Layer 3 of a small transformer language model trained on English Wikipedia (8 layers, counted from 0, width 128).
A neuron's activation on a vector x is GELU(weights . x + bias), where the dot is the dot product.

Input weights of the MLP neurons that the questions are about. A number n stands for (n - 500) times 0.0007.
n7 (bias -0.022): 320,481,510,515,440,566,648,388,451,545,557,320,631,650,465,401,500,340,310,538,478,717,521,553,336,586,352,497,553,620,632,239,378,500,600,418,377,478,458,608,622,500,365,467,256,544,464,785,606,507,624,474,590,481,351,500,482,388,524,500,513,503,369,585,416,572,386,445,531,406,324,417,434,296,500,414,577,418,497,385,333,671,444,625,465,463,583,667,481,368,587,469,541,383,361,601,522,384,624,491,351,358,612,431,497,452,412,390,463,418,542,490,665,467,442,697,580,556,536,433,497,580,671,644,333,484,560,526
n17 (bias -0.168): 328,536,457,395,476,567,494,552,536,543,513,342,462,557,494,530,505,474,550,475,477,624,473,620,397,555,420,626,485,336,734,397,578,471,509,480,599,452,657,780,509,401,415,663,568,331,353,583,586,444,427,558,557,577,513,618,558,348,388,538,640,531,492,433,392,430,577,439,587,408,465,668,575,578,489,537,613,663,474,455,451,446,478,565,469,265,682,467,385,470,469,419,622,554,472,472,449,495,366,634,454,362,624,536,505,555,410,354,556,362,593,503,680,497,415,512,543,542,510,414,362,598,612,449,489,361,470,437
n60 (bias -0.050): 500,542,728,629,429,404,544,554,605,431,540,523,541,604,540,535,374,559,555,471,388,421,434,461,485,562,568,506,625,392,442,457,424,481,431,598,562,426,543,500,583,409,533,497,514,488,487,401,602,417,492,511,525,511,505,448,515,568,374,481,435,651,520,632,661,466,474,399,550,548,462,350,652,532,576,737,510,474,470,567,605,326,676,324,500,568,557,482,416,649,589,355,325,492,544,441,639,373,390,467,416,457,381,510,402,497,513,640,706,554,497,557,431,318,449,459,573,422,436,470,582,629,492,449,588,443,652,325
n70 (bias -0.111): 490,299,675,678,343,611,503,447,555,364,440,371,685,621,528,614,413,548,609,416,452,523,591,513,488,457,336,617,483,472,392,371,644,458,517,487,491,572,346,367,572,441,619,454,467,439,614,587,548,362,667,516,758,413,480,274,423,289,497,549,447,519,446,610,550,606,534,631,447,451,539,589,484,610,571,524,497,365,473,462,382,774,453,591,468,557,453,577,720,528,305,378,333,361,476,503,500,580,404,461,519,554,687,356,777,580,509,444,509,518,393,477,509,474,432,600,500,652,791,379,467,440,553,576,571,506,694,532
n73 (bias -0.049): 389,424,631,541,628,472,388,433,522,595,410,454,534,630,609,370,559,533,428,670,611,406,347,433,443,542,374,339,587,299,433,607,370,454,459,460,469,634,428,589,419,584,382,494,287,480,431,484,530,603,492,406,426,402,498,555,550,474,549,489,545,701,553,473,617,383,497,740,447,417,487,621,436,641,450,653,508,433,503,565,508,591,612,420,440,552,503,574,495,677,549,540,454,468,518,503,468,427,514,569,718,467,487,420,503,478,385,561,471,523,409,544,409,459,448,632,410,476,624,592,513,429,545,359,500,594,660,355
n88 (bias 0.000): 377,566,565,492,422,538,503,274,417,557,589,368,609,588,537,414,492,511,464,472,637,529,511,480,524,365,425,531,539,615,516,422,419,425,500,466,395,404,359,613,600,334,341,643,642,557,449,436,437,515,646,517,512,532,505,520,341,661,391,707,488,421,519,500,786,452,382,429,455,435,489,445,508,292,336,648,605,449,611,608,410,290,455,592,282,467,410,569,627,525,497,612,616,421,497,543,378,580,403,355,552,446,530,497,494,523,599,601,662,522,524,422,511,490,570,454,503,472,578,423,620,485,385,474,597,439,479,413
n218 (bias -0.185): 431,593,243,528,544,646,366,573,580,714,685,413,520,450,796,480,374,559,373,623,446,538,504,274,381,585,500,455,504,584,263,525,623,407,387,562,242,355,504,483,966,216,660,538,604,580,327,728,508,629,581,440,496,420,420,686,628,386,700,504,373,525,363,341,628,521,411,586,553,420,281,775,402,459,508,505,492,541,613,742,460,658,574,556,626,531,399,512,554,428,273,763,473,492,405,488,846,496,538,689,479,440,425,258,460,445,525,422,626,353,457,343,624,317,406,441,525,651,557,974,531,246,444,429,399,351,553,404
n281 (bias -0.099): 490,481,496,544,620,532,600,374,327,446,443,315,440,460,553,317,475,540,487,418,647,564,503,576,287,432,494,493,652,436,500,429,490,315,540,709,407,388,532,400,579,354,566,606,459,332,469,610,537,613,503,534,489,332,598,564,410,435,503,398,483,500,572,619,260,507,616,428,392,351,237,225,454,759,529,655,788,454,627,517,446,556,543,471,433,712,528,325,480,433,691,612,661,517,587,596,467,391,650,613,419,535,677,412,403,487,497,500,594,525,541,503,455,531,692,638,470,477,393,500,214,539,479,523,607,357,409,448
n351 (bias -0.054): 592,452,436,497,397,368,465,385,344,435,506,538,476,373,442,523,360,431,448,591,578,487,515,598,390,630,403,627,577,458,315,296,454,459,450,574,557,408,671,488,590,509,465,433,410,429,468,385,390,593,653,544,297,384,563,374,555,309,518,545,337,644,532,587,753,421,533,322,411,654,373,530,689,601,476,749,572,583,390,488,497,693,531,444,447,365,451,618,322,524,531,316,423,367,642,438,705,593,484,594,649,450,544,561,476,541,454,552,427,444,488,595,584,425,377,462,322,400,397,665,543,627,468,463,675,361,516,489
n397 (bias -0.115): 630,399,472,460,321,657,355,590,444,534,463,595,410,334,609,592,396,566,660,449,330,656,447,673,624,453,557,521,426,371,694,286,337,655,310,532,553,477,342,445,530,475,402,527,348,366,534,452,592,597,376,427,627,523,560,398,657,398,437,664,695,519,540,471,466,352,402,637,628,643,695,737,561,529,424,380,617,703,533,503,556,435,362,593,487,462,424,662,471,393,474,461,304,403,716,383,419,409,366,482,672,485,460,404,607,625,645,519,529,544,549,576,556,579,340,543,546,640,511,415,494,572,513,663,519,570,572,428
n466 (bias -0.156): 584,547,500,509,420,489,400,481,621,563,409,469,471,542,494,483,577,397,780,601,346,537,434,426,445,518,600,584,522,532,557,561,467,476,236,509,520,664,600,722,509,442,469,512,481,464,574,462,451,466,330,518,693,543,478,411,592,462,436,531,551,521,735,497,672,364,538,624,556,713,681,532,497,438,506,513,626,730,365,512,560,465,494,454,448,439,769,453,530,422,451,482,397,329,487,551,506,626,376,409,540,649,486,459,497,509,679,455,465,506,500,426,483,604,468,524,318,650,280,297,508,598,721,603,593,522,554,478

Each question shows a token from some text and the vector x that enters the MLP there. A number n stands for (n - 500) times 0.012.

"s": 329,557,429,526,670,450,503,438,463,567,585,555,272,452,443,453,402,508,492,398,574,412,431,393,478,456,578,776,650,560,443,672,464,581,551,493,401,540,637,559,408,371,413,665,465,356,525,535,271,638,587,436,514,660,331,318,486,619,530,550,534,598,320,530,542,641,591,323,445,609,404,404,361,486,481,414,475,470,460,337,518,657,532,431,547,601,494,472,332,632,544,349,362,561,618,190,480,428,452,556,455,629,518,640,533,618,565,408,550,613,515,494,558,279,580,582,442,546,734,431,402,556,559,384,389,624,559,604
The three highest activations, in order: n351, n60, n281

"vin": 252,549,377,611,624,416,379,516,466,523,547,627,290,461,428,486,522,421,606,312,508,469,379,522,510,380,559,744,635,625,431,671,503,534,433,429,513,570,615,581,400,333,523,627,480,614,553,535,434,588,568,546,522,627,433,365,412,586,388,512,629,464,348,445,475,602,522,260,604,571,583,517,523,483,318,389,398,358,514,373,428,595,548,484,612,815,428,481,447,659,468,439,324,574,605,304,485,646,423,522,404,638,343,593,617,545,500,467,468,576,415,429,568,279,601,491,439,436,729,352,548,599,515,448,355,690,512,534
Which neuron fires most, and how strongly? n60, at about 0.089

" |": 327,538,374,544,664,435,497,476,399,504,488,519,319,379,430,503,501,498,574,454,505,444,517,369,512,517,642,724,635,559,494,682,382,578,596,492,452,645,660,508,411,450,357,573,584,448,589,551,371,626,589,516,424,711,514,313,462,464,422,524,665,485,362,277,555,480,566,294,513,632,356,534,451,571,400,345,539,462,481,385,471,680,565,476,603,652,469,594,374,672,560,416,387,567,601,163,384,487,450,579,351,515,561,507,535,544,489,370,580,609,416,301,568,330,455,517,482,560,752,376,455,561,548,332,361,649,602,514
The three highest activations, in order: n17, n351, n73

" −": 209,642,443,537,585,309,543,431,468,503,557,631,341,356,406,424,469,505,495,417,526,488,508,398,473,384,633,745,659,509,515,666,413,402,674,498,438,539,617,533,430,231,464,563,480,535,761,548,347,535,530,444,462,685,583,329,404,602,524,520,571,373,498,208,452,417,542,329,556,403,475,509,446,600,430,403,497,589,481,426,593,640,548,488,606,549,528,595,320,630,483,430,488,600,492,335,440,408,509,619,375,465,529,397,479,581,619,314,666,665,509,570,482,346,529,469,479,586,731,418,484,476,553,301,467,704,516,577
Which of these neurons fires most? n17

" Canada": 380,487,531,505,691,456,484,350,402,622,562,503,280,408,374,390,406,564,555,342,434,520,425,400,565,342,580,751,668,572,488,674,402,514,676,436,503,645,615,504,477,222,450,653,473,467,598,432,321,522,596,589,506,677,574,330,358,591,429,600,533,532,423,268,486,535,610,326,505,514,399,512,357,546,450,354,458,512,510,366,553,603,588,563,591,549,662,433,392,464,485,378,420,500,566,377,437,637,577,542,407,560,440,438,489,564,694,358,487,626,407,432,546,317,517,550,476,587,719,297,593,570,548,435,422,744,515,593
Which neuron fires most, and how strongly? n466, at about 0.4

" ": 298,578,474,621,597,428,461,482,439,632,568,518,318,356,419,487,510,521,486,471,404,474,487,437,459,412,637,766,676,483,448,711,336,515,619,515,402,538,618,535,410,289,532,661,550,440,571,566,291,640,612,449,528,680,543,360,394,504,502,522,536,526,428,394,506,480,614,349,587,504,465,393,373,629,505,311,498,477,489,319,658,595,531,445,612,711,537,614,332,631,493,491,440,592,467,112,459,432,417,515,400,428,468,451,451,567,507,406,643,611,405,530,514,316,600,630,493,593,719,303,502,494,558,353,278,650,517,551
The three highest activations, in order: n60, n281, n17

"|": 252,587,485,492,684,496,559,465,415,609,490,563,350,464,581,504,509,470,532,404,471,445,367,391,517,405,624,730,683,516,491,773,278,505,483,397,361,683,610,569,544,362,429,692,426,429,701,465,240,553,566,568,440,648,492,303,341,452,452,559,671,546,420,324,437,603,617,379,557,542,566,477,435,605,452,316,462,440,441,425,504,649,433,482,544,659,554,529,443,686,516,557,273,596,543,244,383,507,439,581,465,436,427,425,457,492,554,376,564,597,340,522,451,321,533,599,465,427,668,364,478,599,685,481,416,610,564,651
Which of these neurons fires most? n73

"ists": 387,584,569,513,619,441,467,365,543,570,595,597,218,459,452,546,500,488,555,344,519,433,455,365,466,405,574,730,635,602,447,734,434,625,515,453,500,585,652,537,479,443,406,804,461,344,475,448,384,465,698,496,562,628,496,296,466,600,431,500,548,512,342,356,444,632,553,341,457,581,451,597,409,460,387,383,520,399,488,360,541,643,520,434,554,584,507,544,460,590,530,369,392,542,488,195,393,606,450,538,466,654,484,596,462,501,598,357,567,585,432,350,544,240,640,592,344,623,678,364,480,576,640,414,512,586,604,525
Which two neurons fire most, strongest first? n466, n70

" he": 283,578,404,549,552,548,452,526,474,381,566,572,351,454,368,428,495,446,570,420,358,377,414,412,470,423,557,759,663,536,384,709,328,482,601,381,469,589,696,577,528,286,441,575,544,496,417,571,415,631,584,483,578,799,474,309,558,596,501,488,528,558,526,400,580,504,505,281,551,528,530,546,310,409,358,375,523,485,461,356,527,570,444,456,589,613,537,489,549,603,462,411,362,501,597,190,437,691,433,473,498,526,407,544,497,617,638,367,542,626,354,478,503,318,570,642,445,455,749,498,702,551,533,436,314,755,508,521
The three highest activations, in order: n466, n88, n60

"am": 330,458,436,588,600,428,518,462,460,554,667,563,235,464,448,422,528,494,647,282,613,492,394,405,584,489,505,739,604,484,456,768,474,583,448,445,446,547,647,563,463,320,550,628,509,441,639,540,464,591,671,520,504,692,429,328,322,575,407,521,587,525,376,446,451,597,477,226,579,552,458,469,467,406,429,366,426,505,422,337,520,556,467,433,631,779,504,547,377,551,356,512,410,582,508,255,482,467,505,563,367,475,385,634,586,457,571,444,568,587,419,459,577,354,522,560,371,461,701,390,628,636,496,435,367,736,576,611
Which of these neurons fires most? n60

" him": 287,562,325,556,572,420,503,536,440,427,604,553,288,481,329,462,458,446,563,453,455,433,433,319,483,457,476,814,615,540,373,727,345,410,568,451,421,615,619,576,372,299,416,655,502,450,396,589,423,553,601,530,538,671,429,314,509,613,498,532,540,585,472,375,578,532,501,263,474,658,495,508,347,510,399,383,510,458,414,378,534,573,443,464,624,574,511,491,413,645,448,337,375,449,575,252,546,630,496,556,557,608,424,673,469,589,617,355,615,624,413,488,516,298,522,592,432,558,698,533,667,535,641,427,438,785,559,581
The three highest activations, in order: n466, n351, n60

" to": 292,538,378,607,628,392,537,436,488,466,547,597,250,359,428,410,417,514,403,525,430,484,517,488,497,498,549,807,693,588,466,723,354,438,546,429,418,552,632,516,477,409,451,583,436,402,565,543,330,501,610,528,571,696,520,397,408,663,419,510,557,584,338,352,568,569,487,397,541,586,412,453,362,436,297,350,484,505,487,407,385,630,574,425,603,600,434,573,392,711,437,419,417,581,563,214,545,452,403,540,583,462,462,594,482,596,554,395,613,670,459,520,591,324,510,552,431,477,728,429,535,620,532,355,429,734,520,596
Which of these neurons fires most? n351

" this": 307,530,409,472,542,502,492,441,498,610,592,551,302,450,463,479,588,366,607,416,626,448,466,412,594,371,589,788,763,595,427,683,399,404,550,393,447,579,578,426,414,409,431,784,552,447,524,555,421,503,619,449,552,602,446,368,419,560,476,580,539,531,562,381,532,504,545,294,638,502,496,516,329,430,405,390,448,434,534,278,562,645,427,521,605,406,597,525,427,629,477,427,307,491,510,191,496,544,461,522,504,642,459,666,480,616,625,369,505,604,378,514,378,293,437,582,493,397,661,419,620,593,680,459,263,609,451,660
Which neuron fires most, and how strongly? n466, at about 0.42

"\n": 269,576,483,520,688,494,536,444,522,605,580,499,346,448,532,548,517,506,494,382,463,418,442,437,519,318,611,709,674,628,436,708,348,571,486,313,431,663,593,600,501,288,474,608,551,407,528,450,327,565,634,541,470,762,490,300,406,509,482,571,663,505,368,246,482,472,612,313,497,527,496,434,280,598,430,265,484,521,486,419,523,643,490,472,627,604,553,582,399,738,516,552,412,578,525,274,399,494,440,629,449,449,414,472,390,586,506,402,621,600,377,397,508,295,496,551,520,535,690,448,465,568,688,422,339,546,563,547
The three highest activations, in order: n17, n218, n73

"men": 245,552,487,632,623,533,397,490,487,517,612,573,181,436,355,493,506,451,493,341,503,400,399,461,370,450,569,731,635,539,417,669,510,534,455,514,423,620,659,565,454,390,507,653,545,503,551,527,285,571,651,556,538,688,486,356,547,565,397,582,542,551,369,429,478,577,578,291,564,568,393,575,501,401,473,376,550,427,471,282,558,474,541,509,674,683,595,481,438,632,532,368,441,628,572,164,538,501,417,473,452,496,407,541,462,532,610,360,507,553,423,426,570,363,552,574,307,535,701,364,480,616,549,403,391,733,539,591
Which two neurons fire most, strongest first? n60, n17